Layer 2 of a small transformer language model trained on English Wikipedia (9 layers, counted from 0, width 64).
A neuron's activation on a vector x is GELU(weights . x), where the dot is the dot product.
The model reads these tokens: "7" "2" " (" "S" "pr" "ing" ")" " |" " ENG" " John" " Spencer" " |" " N" "IR" " Alex" " H" "igg" "ins" " |" " " "4" "–" "3" " |" " " "1" "9" "7" "1" "/" "7" "2"

The vector x that enters this layer's MLP at each token. A number n stands for n times 0.011.
0 "7": -53 313 151 -260 96 -155 113 -102 -31 174 99 -44 -137 69 225 97 198 -72 -31 114 -241 29 73 6 -51 31 -122 -26 43 -22 8 -115 -23 189 -277 -72 122 -65 224 185 36 -116 11 8 107 118 9 198 152 87 76 -178 18 -1 123 79 110 154 15 -105 -141 -59 -105 -92
1 "2": 26 329 126 -337 -32 -80 -60 -165 -62 205 153 -79 -61 48 141 27 170 -88 -144 121 -203 60 -3 -25 -70 44 -159 -85 11 102 30 0 26 102 -282 -20 202 -69 176 131 -66 -73 28 -21 22 107 26 216 143 77 26 -244 -1 17 -25 169 26 214 -14 -61 -182 -33 -48 -55
2 " (": -62 155 215 -173 -6 -23 -63 -166 -25 -56 -85 113 -261 15 15 -22 -106 220 -102 108 -193 136 60 -150 -139 61 -333 125 136 -24 -130 -21 -42 -219 -259 -54 133 34 17 -43 -172 -18 -23 222 137 174 -39 16 -49 -27 -91 -183 5 -21 65 146 -2 -2 -32 -10 -75 117 -174 -95
3 "S": 157 90 152 -105 -9 -228 -242 -70 21 -1 85 96 -130 -5 -269 44 77 -86 -63 5 88 -124 -187 -129 -93 2 -144 106 66 78 63 -159 28 -282 56 50 73 205 95 120 -257 -148 124 181 125 82 -220 251 2 122 85 -178 161 -28 74 1 14 46 94 -216 103 23 16 -105
4 "pr": -29 335 59 -101 -177 -158 -110 -11 40 95 -3 82 14 -203 -200 89 140 -102 -49 -15 11 117 -20 -183 4 -29 -178 65 -192 169 140 -183 1 19 -21 24 -192 183 -56 -87 -282 -76 110 -111 23 257 -113 253 -106 -74 -71 14 -78 -115 99 -203 -74 53 -8 -253 -58 66 98 24
5 "ing": 10 302 314 -45 90 -239 -52 248 123 -87 188 132 -206 190 -21 12 108 34 -117 149 -95 -44 121 -64 -17 -14 84 -220 84 25 -10 -165 -59 -1 -22 10 -135 104 59 137 -188 -228 145 -20 337 -39 -95 86 176 17 -154 -85 -13 -93 101 -56 15 24 19 -98 -26 -62 -48 -72
6 ")": -97 262 49 -216 8 59 -71 95 -184 -86 69 125 -246 64 175 58 122 75 -103 20 -139 -86 -143 -65 -64 -4 -52 -72 170 -119 -110 -170 -12 82 -212 -82 113 -36 -49 180 -248 -18 46 53 -43 -39 -65 222 -145 -135 -26 -222 16 -78 -118 192 -29 147 -101 -139 -55 -11 102 -183
7 " |": -71 333 39 -163 5 54 74 -165 -213 65 26 157 -437 -22 103 -62 -4 -98 -215 53 -120 82 -9 -58 52 -41 -87 3 152 -106 -61 -135 57 -88 -49 79 169 19 -36 79 -144 168 110 26 263 31 -97 85 -41 -36 -52 -150 -57 -101 -72 114 -6 4 26 0 -177 49 19 -14
8 " ENG": -38 214 -137 -187 157 -148 -53 -40 -68 -7 60 148 -212 -19 -31 289 161 192 -119 129 -25 82 -38 -4 61 34 -6 8 62 -196 -63 -1 -23 -178 -162 -5 277 63 -69 154 -349 -23 264 17 215 -33 -14 -11 94 46 157 -142 -13 -60 -71 -84 79 -43 53 -158 -62 -80 -9 -155
9 " John": 7 263 -53 -181 170 -208 266 -2 68 80 48 105 -149 34 -83 317 156 161 -28 7 -53 163 -91 108 -91 53 -94 -197 -30 -94 -85 18 -20 -41 47 1 156 90 -8 147 -264 -167 235 105 277 -106 76 -21 14 -154 -122 -24 -77 6 -120 -91 7 71 97 -175 -24 -35 -156 -114
10 " Spencer": 74 290 -52 -129 57 -306 301 60 -28 40 181 180 -142 115 -23 234 148 106 -43 -23 -87 74 -1 31 -135 4 43 -198 -68 -175 -9 28 -48 -35 -101 -6 65 64 57 100 -235 -168 230 100 268 -73 -157 -80 142 -164 -48 -19 -62 -9 -51 -52 128 98 177 -105 60 -115 30 -99
11 " |": -14 350 17 -269 22 86 183 -86 -214 46 -12 163 -407 0 16 -71 28 -55 -267 30 -124 95 53 -92 48 -94 -73 -24 91 -183 -59 -71 48 -59 -64 -49 261 35 -41 71 -101 160 151 9 227 13 -113 93 -4 -98 -40 -87 -35 -101 -28 74 -4 -15 61 16 -119 43 75 -77
12 " N": 5 198 111 -132 -112 -292 -215 -95 -51 64 -6 352 -86 -36 -109 168 129 111 -35 62 62 48 8 -64 -112 -129 103 75 -64 60 166 -106 56 -256 -132 131 88 208 -88 67 -239 28 188 35 293 156 77 108 -5 133 254 -79 -20 3 6 -13 -32 -14 247 -166 -19 -91 5 -110
13 "IR": 23 217 67 -220 128 -341 -65 44 28 160 -50 124 -73 2 -30 193 86 -73 -2 10 36 69 -140 -149 -52 130 -10 -3 29 -225 -4 -81 47 -97 -134 -59 292 29 94 131 -305 -158 264 -72 191 -45 -78 165 -25 -6 242 -27 -70 -22 -7 -21 70 -16 -23 -246 29 -13 181 -197
14 " Alex": 10 250 -111 -181 -104 -278 91 -70 -40 12 9 308 -108 52 -63 278 81 89 -71 -49 -48 73 -119 0 84 21 -204 -192 -152 15 -98 -120 13 36 -41 -150 203 187 -71 93 -282 -170 300 64 62 39 -50 -58 26 -201 -8 1 -72 92 -47 -93 -52 -41 128 -115 -14 -143 -189 97
15 " H": 56 103 43 -274 -60 -279 39 41 -65 35 46 53 -16 -149 -69 176 99 125 106 7 60 11 159 -73 -24 -118 12 128 -85 -39 92 -75 103 -159 -192 76 136 280 69 62 -167 -103 277 144 218 -13 -59 267 -136 -4 280 -66 3 -34 -11 -114 90 67 164 -262 88 38 -89 -164
16 "igg": 21 249 30 -131 144 -321 146 136 140 146 18 159 52 223 -56 50 111 49 -125 -24 -252 197 62 63 -44 -117 -14 -92 -71 -42 -4 -99 -65 27 -1 -40 -36 115 62 -67 -227 -149 229 -22 194 50 -69 -23 0 45 22 -5 -185 -52 105 -162 162 97 66 -238 -59 -82 241 -86
17 "ins": 244 191 204 -161 113 -182 5 269 -4 -71 136 162 -105 48 4 -6 201 -41 -197 -37 -36 -64 -65 -27 -182 48 -24 -201 -114 22 -10 -44 -40 115 -108 -79 76 -29 2 81 -136 -188 265 -23 214 44 -303 118 233 -291 17 -13 61 36 152 -41 94 132 9 -15 -9 -35 33 -85
18 " |": -27 324 67 -276 4 58 142 -56 -227 43 7 182 -385 -23 16 -64 39 -62 -271 51 -128 93 48 -139 47 -60 -59 -8 124 -177 -66 -74 78 -5 -45 -29 292 43 -25 58 -84 151 165 -6 242 59 -150 105 10 -121 -39 -73 -25 -97 13 81 19 -20 56 18 -122 54 72 -61
19 " ": 84 -7 135 -260 106 33 50 -64 -182 103 117 -12 -253 -59 -59 236 12 87 46 39 -186 -87 136 -126 -136 104 -340 200 61 60 77 -48 57 -138 -32 -100 179 46 -160 -107 -75 -18 59 156 107 169 -160 142 -87 -211 -123 -156 19 -137 202 -19 -120 51 43 -108 -61 -79 57 -77
20 "4": 79 124 276 -133 110 -119 -45 -102 -132 84 70 92 -106 -24 52 74 198 59 57 -92 -264 173 35 -160 92 74 -130 203 143 -31 233 34 -117 -117 9 -40 95 -12 -82 126 -101 -86 -14 79 -34 80 -230 140 78 -229 236 16 91 -179 182 -72 -137 49 98 -92 -172 63 116 -80
21 "–": 69 105 101 -226 58 -50 -59 -77 -337 138 175 123 -60 98 -83 2 73 270 13 67 -29 96 11 -95 6 77 -343 24 151 82 97 72 40 -210 -220 -2 127 29 -103 -74 -220 -103 -18 122 275 162 -14 78 -6 -312 -20 -56 -255 45 89 -95 -96 38 143 -17 -20 -58 -66 -72
22 "3": 114 182 144 -191 76 -171 -85 -20 -221 2 163 -4 39 -31 -49 -58 250 128 -156 28 -156 199 -30 -53 59 102 -85 98 89 111 144 147 -49 -68 -41 160 145 75 72 108 -7 7 95 -30 24 70 -353 154 59 -112 195 -114 23 -225 66 -146 -44 127 83 -155 -219 -9 188 -77
23 " |": -15 272 90 -228 -49 -31 17 -68 -284 46 52 151 -395 -73 -51 -101 25 -57 -176 55 -83 115 -1 -114 91 50 -41 28 197 -49 -94 -43 50 -87 52 99 184 40 19 96 -45 243 141 -2 343 109 -125 109 -2 -117 44 -89 -68 -107 -18 62 46 -21 3 -47 -160 38 37 -6
24 " ": 16 -16 107 -257 73 -51 1 -30 -170 114 189 -38 -221 -82 -156 195 50 51 54 74 -152 -71 128 -84 -142 156 -368 190 81 140 47 -28 74 -165 2 -81 152 -5 -116 -105 -136 64 50 137 201 206 -116 159 -85 -198 -105 -171 15 -158 164 -30 -128 21 -49 -116 -67 -90 27 -77
25 "1": 61 87 260 -272 30 -253 83 -103 -101 126 93 22 -147 105 -200 14 78 -174 148 105 -138 105 -160 -167 0 116 -116 203 183 -59 222 -62 -62 -214 43 17 194 14 -67 79 -144 -103 -37 69 -42 140 -227 76 136 -228 3 18 40 -165 35 -86 -163 133 -57 19 -39 -12 74 37
26 "9": 133 100 285 -308 112 -137 99 -169 58 48 229 292 -140 -10 33 -99 43 -35 138 51 -148 28 44 -79 37 173 -109 214 -22 52 206 1 -19 121 137 -6 256 -17 -17 140 -197 52 -113 136 280 85 -52 64 197 -107 157 -10 85 166 106 -54 -9 149 -78 -105 -130 -46 32 -38
27 "7": -53 -30 286 -341 181 -90 63 -84 -100 200 178 31 -88 14 132 -133 265 -64 361 116 -159 -60 22 -84 19 76 115 -27 46 -14 106 -42 -52 199 64 13 133 -21 85 45 17 7 -54 -89 374 76 -71 -41 85 -47 189 -21 -39 -53 190 -174 34 93 -25 -196 -31 -86 -33 29
28 "1": -50 145 50 -461 -45 -254 -118 20 51 137 129 -85 -125 110 -193 69 289 -94 40 216 -103 23 -31 -35 -9 158 26 -102 27 122 31 28 40 -92 21 102 393 26 59 169 9 -47 -84 -72 137 210 -94 276 6 -73 7 -90 61 -8 37 17 21 78 -73 -125 -152 29 -44 65
29 "/": 24 144 60 -265 -39 -191 -246 -117 -37 51 18 -103 -29 39 -241 32 134 31 -133 304 -20 61 -68 -206 -71 6 -340 12 174 13 -6 -61 6 -110 -175 10 163 96 99 7 -61 -44 -74 159 265 178 47 194 17 -37 -142 -120 -159 140 -77 -29 -80 15 42 -157 -106 -80 -66 -86
30 "7": 97 201 203 -178 189 -290 15 -119 -116 136 34 79 -35 -8 -51 62 295 -114 36 121 -197 136 98 -49 22 -47 -129 190 187 -138 17 -76 10 185 -81 110 59 -40 104 -21 -70 -81 -15 -56 114 103 -300 154 132 72 13 -53 148 -85 136 -169 45 63 73 -173 -170 -90 73 -106
31 "2": 91 360 213 -365 91 -298 -132 -81 -116 214 216 66 -54 31 -3 -68 187 2 -82 89 -218 36 65 -133 -48 111 -38 16 -22 148 110 -27 54 201 -183 15 209 7 129 114 -64 -89 35 -98 46 15 -1 202 160 70 157 -110 63 -8 -15 -9 -25 150 -33 -68 -111 -54 77 -85

Each question shows the input weights of one neuron of the MLP. A number n stands for n times 0.0029.

n155: -24 -104 -26 -13 -215 28 93 -145 -53 34 -15 -20 -7 130 63 -21 -110 228 -69 -261 -138 146 166 -112 -176 115 -106 -107 -7 -188 17 -26 33 -197 -124 145 24 -134 139 -107 -31 -28 62 161 -307 94 -20 -114 -91 59 32 80 -236 25 -117 -153 -62 -32 31 39 66 -9 -142 216
Its three highest activations, in order, are on tokens 2 " (", 21 "–", 14 " Alex"

n25: 18 53 -48 180 -131 -114 81 -61 -42 227 54 117 268 -72 -85 -62 119 29 -65 -101 63 -9 85 230 216 173 -110 -79 205 -43 -30 -37 -16 -18 -73 65 -229 168 174 200 88 53 7 38 68 81 108 -51 56 97 -159 -79 209 85 -187 15 -133 176 -296 81 114 -87 140 99
Its two highest activations, in order, are on tokens 1 "2", 31 "2"

n48: 107 -15 131 -75 -116 211 155 -71 118 158 77 160 86 -38 26 27 37 -35 47 -119 -20 12 37 -20 117 125 -170 282 -46 175 -133 51 36 -45 -30 -43 -169 6 199 114 78 -78 79 -89 -139 -105 -60 -81 -117 -49 -58 -36 -91 255 -120 -136 25 -228 -23 86 277 130 -80 49
On which token does it fire most? 14 " Alex"

n226: 131 -50 139 173 -225 298 -179 -128 270 205 -139 -114 -228 -54 -28 202 68 -3 123 17 79 -23 180 -99 -23 207 174 345 -29 70 -43 69 -403 -44 114 -10 83 204 313 298 40 -89 -31 -155 45 -232 -153 -421 -52 17 141 -260 -21 146 202 105 318 -87 -38 168 -89 11 59 102
Its three highest activations, in order, are on tokens 27 "7", 26 "9", 3 "S"

n156: 206 -180 121 207 -105 26 -57 -13 0 74 196 76 -285 -54 -128 44 12 -130 -77 157 -36 265 64 16 95 123 75 108 -144 46 -46 -260 -67 124 -140 -227 -106 -103 303 -13 -72 291 113 -59 -165 -74 -31 -62 -5 124 -121 -30 -134 -139 52 -6 -19 -176 38 -35 112 -113 -367 -77
On which token does it fire most? 5 "ing"

n191: -109 18 -230 23 5 146 168 -225 -177 15 -61 31 -135 29 -49 31 49 -56 52 150 47 -26 -12 325 43 220 -4 259 169 190 -49 107 28 120 220 5 -97 -58 38 -48 14 -48 39 -175 67 -79 -4 -94 50 -104 98 -155 13 70 19 -119 -71 59 -122 110 204 349 333 63
Its two highest activations, in order, are on tokens 23 " |", 7 " |"

n70: 27 -32 36 -32 93 193 -80 153 -74 138 -102 -56 245 289 0 142 -77 -253 68 -95 -15 63 101 96 40 -84 116 -21 -238 109 -154 -1 64 -251 -194 -53 46 -230 -15 -147 -201 -195 -151 -70 112 160 127 68 -25 -126 -114 360 1 -44 9 269 -102 -24 -64 198 -149 198 -1 151
On which token does it fire most? 21 "–"

n45: -176 137 -3 107 -141 91 5 -249 -146 -184 -15 -39 13 78 182 -4 -166 -195 107 -37 62 190 -56 -4 -35 181 -37 165 148 146 -177 23 26 -164 201 -27 -111 -140 -147 27 10 -198 138 -310 -231 -54 -77 40 7 147 -172 143 72 -24 -37 -182 -81 -230 -160 20 26 155 -58 32
Its two highest activations, in order, are on tokens 4 "pr", 25 "1"

n75: 27 113 109 -51 -222 44 -160 141 -92 -32 -28 -26 56 178 -9 177 24 -7 8 -15 -28 -170 -239 -45 65 56 -49 131 27 340 -294 8 -50 295 61 -42 9 -21 -142 -135 -79 -73 25 53 -8 -154 -40 46 -24 16 -5 144 -68 -240 20 119 106 66 79 258 63 36 44 10
On which token does it fire most, and how strongly? 6 ")", at about 4.6

n18: 13 -11 83 201 -153 -136 -20 -49 -31 220 -38 253 22 61 -32 75 -204 108 62 -120 -202 -207 -155 56 -33 -5 -32 60 -20 77 328 -83 1 -30 11 117 42 -2 129 -121 47 -64 172 -124 -80 -3 31 68 102 -131 92 -27 -1 47 16 224 -90 -197 -119 105 -108 105 -81 159
On which token does it fire most? 12 " N"

n230: -120 -61 -1 230 -26 150 160 -37 -62 -14 -80 157 94 -288 -42 -118 104 -198 60 84 14 61 -73 -30 -29 12 -13 -105 111 177 -25 -57 189 197 -16 20 -9 170 -143 -169 -131 -200 -118 -254 -55 -36 -136 -57 7 -90 91 -60 -157 -49 249 145 -49 -40 118 55 41 5 -159 -104
Its two highest activations, in order, are on tokens 4 "pr", 27 "7"

n130: 69 -103 -134 -49 -36 132 -39 -123 -86 -96 62 51 97 38 -7 172 -47 -146 93 34 -27 27 101 -6 -104 -70 -174 82 -252 107 86 -50 259 95 -59 -76 125 18 -23 -130 -16 -203 -93 -45 -192 -108 -113 31 -6 115 29 -16 225 -48 56 128 -179 165 56 21 -52 208 -236 149
On which token does it fire most, and how strongly? 19 " ", at about 4.5

n203: -83 -171 -7 136 -137 15 -187 35 54 -186 -89 -57 -192 -10 -211 56 -107 22 40 64 -25 177 52 -86 115 -123 -98 -103 40 -172 242 115 49 148 194 -190 114 104 108 -105 -26 170 62 -148 -46 -204 90 54 179 -48 68 -199 77 -28 92 -116 135 -102 -78 36 62 -33 -173 -181
On which token does it fire most? 8 " ENG"

n198: -75 -141 -158 -86 -72 -95 -34 36 132 49 -128 -247 164 124 87 165 -14 -85 26 99 177 140 2 241 226 -99 28 69 -140 -12 -93 68 131 -176 149 -205 196 -89 -105 -53 -66 -65 16 178 -10 200 -141 133 -76 5 -59 -52 191 144 -36 -30 -229 115 -5 71 -125 143 162 195
Its two highest activations, in order, are on tokens 28 "1", 25 "1"

n66: -21 -41 -182 -107 20 10 -271 -146 23 -53 213 -129 -50 -197 30 268 -230 -31 -201 213 -38 77 -243 -16 -376 -107 168 122 9 70 -62 -94 46 220 -8 248 -72 -338 -95 -185 -162 9 -46 73 -150 -213 -149 -116 -131 -45 107 125 167 29 -94 86 34 15 105 37 63 167 1 76
On which token does it fire most? 6 ")"

n117: 141 -17 -30 131 -98 91 -184 -35 -48 -281 58 -115 -12 166 -75 114 -23 56 101 88 -107 145 13 -83 -35 -92 20 -155 -52 -17 -213 -56 -37 150 -141 -36 -29 -98 -69 -9 74 2 -25 76 73 -147 -108 -9 64 -120 -9 142 -38 66 10 21 -62 173 -65 164 -13 142 -57 -143
On which token does it fire most, and how strongly? 17 "ins", at about 3.8

n9: 102 -137 -242 38 -137 -132 -307 26 37 4 -117 158 -117 127 -14 -13 127 115 -12 -48 109 -85 107 34 -71 124 -34 69 375 -49 -56 -88 -176 175 -163 -180 -42 -158 48 -168 84 -32 -219 -6 46 -147 150 -59 -62 -56 -94 -72 26 -2 3 -34 -166 -143 178 179 54 82 282 139
On which token does it fire most, and how strongly? 29 "/", at about 2.4

n69: -178 -223 29 315 -19 -49 172 -38 86 -174 167 -91 16 -189 -90 -6 178 -95 -171 -141 -17 -100 128 -27 -48 91 259 -49 99 -154 85 210 -67 42 -121 -214 -22 65 -98 180 -118 -191 -75 33 144 148 138 72 211 34 -271 -101 -55 150 -209 51 69 166 -36 305 -80 26 -38 62
Its three highest activations, in order, are on tokens 5 "ing", 10 " Spencer", 17 "ins"

n109: -159 -44 23 13 82 179 306 -51 70 333 55 80 -58 284 -76 -265 -128 -33 61 -243 55 -166 57 -256 -18 14 4 -67 227 59 253 303 -232 168 75 -16 -80 174 -252 -56 120 145 105 53 -97 -82 120 -147 -152 -7 -35 5 237 -105 26 -25 31 -76 229 -163 85 27 110 -191
Its three highest activations, in order, are on tokens 27 "7", 20 "4", 19 " "

n144: -69 111 -110 -66 40 -142 -91 13 -211 -85 -37 48 63 139 3 -131 109 150 41 -27 197 -32 -101 131 -53 148 30 187 67 179 -125 -46 -115 287 92 -212 130 206 -32 144 258 -60 -31 -57 -87 95 95 -69 -35 53 141 -76 -130 57 68 38 178 -133 -160 0 -66 -13 159 32
On which token does it fire most? 31 "2"

n172: 14 55 -48 173 149 271 -1 -64 6 163 119 -8 -400 -203 41 -114 13 211 33 58 275 -276 -99 182 46 30 32 143 -150 69 245 -33 -78 -86 -110 -66 -209 13 176 -118 23 -33 -48 108 2 200 10 -140 -180 234 77 -76 -196 16 -89 125 -73 4 -160 -199 260 151 126 -87
On which token does it fire most? 3 "S"

n173: -70 57 -82 193 213 111 -61 -56 -266 -223 -141 -215 -90 269 -106 83 57 14 308 34 187 -157 -114 59 44 286 -153 -139 -111 20 -70 28 54 107 223 296 -49 -15 -98 168 0 5 -66 201 22 -55 61 -90 -118 111 136 1 51 75 -175 -31 -96 114 376 -46 -47 153 81 2
On which token does it fire most? 9 " John"

n252: -31 123 -17 37 99 14 83 233 128 -58 -155 112 48 209 123 83 -147 -16 78 80 140 -43 -222 260 104 -119 12 204 123 161 -215 -10 -19 -130 85 42 80 43 -9 -17 296 -169 -79 50 -84 -69 -54 -170 -7 -198 83 -91 147 -35 -148 -96 -170 -38 168 44 -269 -7 35 5
Its three highest activations, in order, are on tokens 9 " John", 14 " Alex", 25 "1"

n118: -291 86 47 163 109 -105 132 -35 100 20 46 -16 189 -130 58 -127 -77 53 -125 52 181 -170 -104 22 -84 -57 55 161 149 -19 59 -118 -176 -116 -62 2 16 131 1 53 -67 -149 -229 18 -15 98 38 -73 -219 95 -158 10 -114 167 -86 -111 -11 27 -120 222 -108 -23 37 -9
On which token does it fire most? 29 "/"

n153: 138 51 35 42 223 96 83 -3 -41 -145 -89 -122 33 -68 -108 187 68 58 -5 -126 -129 109 -27 40 -20 137 -195 68 6 -27 -4 -152 151 -175 85 -123 -96 -42 17 127 211 144 6 -111 -15 -50 -26 53 -39 204 154 44 -41 150 -149 -26 129 104 -111 134 47 -96 -80 28
Its two highest activations, in order, are on tokens 0 "7", 9 " John"

n148: 6 -40 -55 -64 -154 -159 48 8 155 -234 11 -69 25 199 -41 39 201 -165 74 30 155 90 138 132 216 -162 197 258 -19 6 -52 -88 99 -51 -29 -269 143 -36 151 -199 5 -66 -107 -19 76 -78 40 -139 272 91 -116 -137 183 -11 -106 -234 -116 -218 -266 100 -112 186 -16 -114
Its three highest activations, in order, are on tokens 30 "7", 28 "1", 5 "ing"

n27: -211 31 233 -54 -27 127 -19 172 -211 6 61 72 147 -110 74 252 -1 6 76 29 -66 -24 171 -52 79 -25 1 -79 -123 36 -26 -201 67 -8 -5 82 -70 -2 -181 43 -107 40 -105 -140 -201 36 -42 -8 -127 255 -70 118 0 174 -96 -53 90 157 11 -34 194 33 -50 114
On which token does it fire most, and how strongly? 4 "pr", at about 4.7

n58: -37 -198 -34 172 -88 102 -86 -28 68 102 112 114 -54 -95 -61 183 -101 -105 58 -25 -219 217 -23 6 223 54 -18 -42 29 64 -109 -25 88 -277 -80 79 -152 -152 103 -68 -16 61 60 52 -108 151 -142 38 5 109 -53 -73 24 -65 -192 -5 -13 86 -161 -85 222 -197 134 -11
Its three highest activations, in order, are on tokens 24 " ", 3 "S", 4 "pr"

n125: 40 -104 100 -131 -143 95 -106 -93 68 -28 -130 3 -15 135 -78 -75 -17 199 121 41 48 148 -329 241 24 -65 152 182 -59 239 17 185 102 -8 -219 -238 60 -88 -23 -54 -242 43 15 -5 -141 -332 -9 -103 163 15 -25 -70 -52 10 -201 109 -43 -169 -320 -183 -121 92 143 41
Its two highest activations, in order, are on tokens 6 ")", 8 " ENG"

n170: 16 -87 -81 -58 55 109 -43 -46 80 17 -181 -58 96 -80 97 -198 146 219 -94 -7 -12 73 85 5 122 38 64 62 -93 -19 150 5 -46 1 -90 295 -153 -101 -14 -119 -44 -30 155 119 101 32 5 -116 37 -93 -43 -45 -195 415 -98 52 -237 -54 -29 -66 144 -95 -155 -167
Its three highest activations, in order, are on tokens 21 "–", 29 "/", 12 " N"

n161: -112 -27 -18 -71 -238 226 149 36 -44 6 58 58 -32 -59 -246 -35 -104 -58 301 69 -56 127 -95 96 -55 16 45 -86 -79 -188 -17 0 -24 63 -79 -101 109 -29 134 -37 -141 78 62 -19 -113 -155 -77 -170 154 115 -119 -37 52 -112 36 99 -184 -50 -7 -89 245 -114 -60 -158
On which token does it fire most? 10 " Spencer"

n4: 44 71 -85 25 18 4 72 104 52 -64 -12 -54 30 -149 -85 -11 -190 310 -7 76 72 -112 -27 -245 -192 167 -6 -148 50 60 173 35 -22 45 -32 270 -179 -3 -112 -77 155 216 -24 -238 283 -139 -81 -9 -86 37 78 203 67 -51 236 -19 13 118 2 -45 49 -196 -17 -24
On which token does it fire most, and how strongly? 27 "7", at about 3

n24: -17 -182 -160 37 -100 -48 -40 -7 134 -257 -34 31 -43 131 -59 68 -52 -224 194 181 103 -2 -97 -84 -114 -146 63 94 -56 151 14 65 112 89 -38 -243 9 -48 35 -31 80 53 -133 -2 68 -251 -63 198 169 5 49 -52 -17 165 270 40 -208 45 191 260 -152 139 121 237
On which token does it fire most? 26 "9"

n79: -48 -104 239 -19 -24 260 24 -158 11 44 -58 -184 -112 77 5 -38 -33 -257 52 81 244 -60 -126 105 -193 165 -66 -147 -51 25 -71 66 -203 166 -72 42 -56 72 135 -23 -175 215 -30 -90 -105 -194 118 -185 -61 3 151 -142 -135 37 -29 145 212 -190 90 -372 248 -93 -234 320
On which token does it fire most? 27 "7"

n212: 153 164 -22 80 -74 197 60 -107 -63 -2 81 283 134 -13 -116 165 1 -169 106 -42 46 -23 -167 113 20 -191 -188 -121 -128 -12 117 163 -155 -141 -27 159 117 -181 30 -104 307 144 33 80 -54 -74 -36 74 -132 -111 156 120 -160 9 138 1 -10 -4 -1 80 -33 -24 -74 85
On which token does it fire most? 21 "–"

n220: 35 -124 -106 -77 -103 -45 82 229 51 -63 -51 -31 -87 -103 141 361 -113 26 101 -83 -111 -94 8 96 178 34 30 -58 130 -36 274 49 143 -50 58 92 37 3 41 -102 -83 -45 65 -114 -99 113 77 -40 10 179 -163 -264 13 121 260 140 -134 8 -157 -89 -79 63 -63 118
On which token does it fire most? 19 " "

n6: 48 -29 -58 8 -53 137 15 10 -83 62 -108 154 -109 -96 -57 111 25 -34 139 -109 -54 -18 64 -57 -30 -29 -116 62 288 -46 57 133 -68 49 45 211 -18 -15 -236 -12 -28 29 -67 -154 -54 76 -88 -142 -144 110 144 259 -22 189 110 -148 75 339 54 181 -10 -114 -73 161
On which token does it fire most? 20 "4"

n122: 240 -97 60 -39 -254 135 -199 -40 -91 25 -144 246 183 186 -250 0 59 -60 12 88 -109 138 -34 210 185 85 -89 242 99 50 -339 29 -167 40 72 -49 -89 184 10 28 192 -140 16 125 18 163 434 -99 -69 73 72 56 64 303 73 214 43 0 -9 48 89 -136 -59 -90
On which token does it fire most? 29 "/"

n229: 5 -171 -293 46 -156 -111 -180 -122 58 -201 -58 -204 0 -71 -4 86 142 -110 209 -134 99 -164 35 121 74 -130 50 411 66 128 21 123 65 -124 1 105 158 311 27 98 -27 55 -129 164 144 -63 150 -33 16 63 -37 -19 180 226 23 88 -227 -39 -46 -75 -159 391 151 56
On which token does it fire most? 3 "S"

n72: 27 -274 135 43 -114 -104 54 165 188 138 -119 86 43 -51 127 73 11 -115 -177 90 -64 -114 58 -134 -85 88 176 85 -38 27 -231 -115 -15 -263 24 89 -17 -119 2 -133 -59 126 -56 30 -310 16 58 -20 44 -109 -179 -186 71 68 82 81 -118 -157 33 -38 49 -58 -193 -69
On which token does it fire most? 2 " ("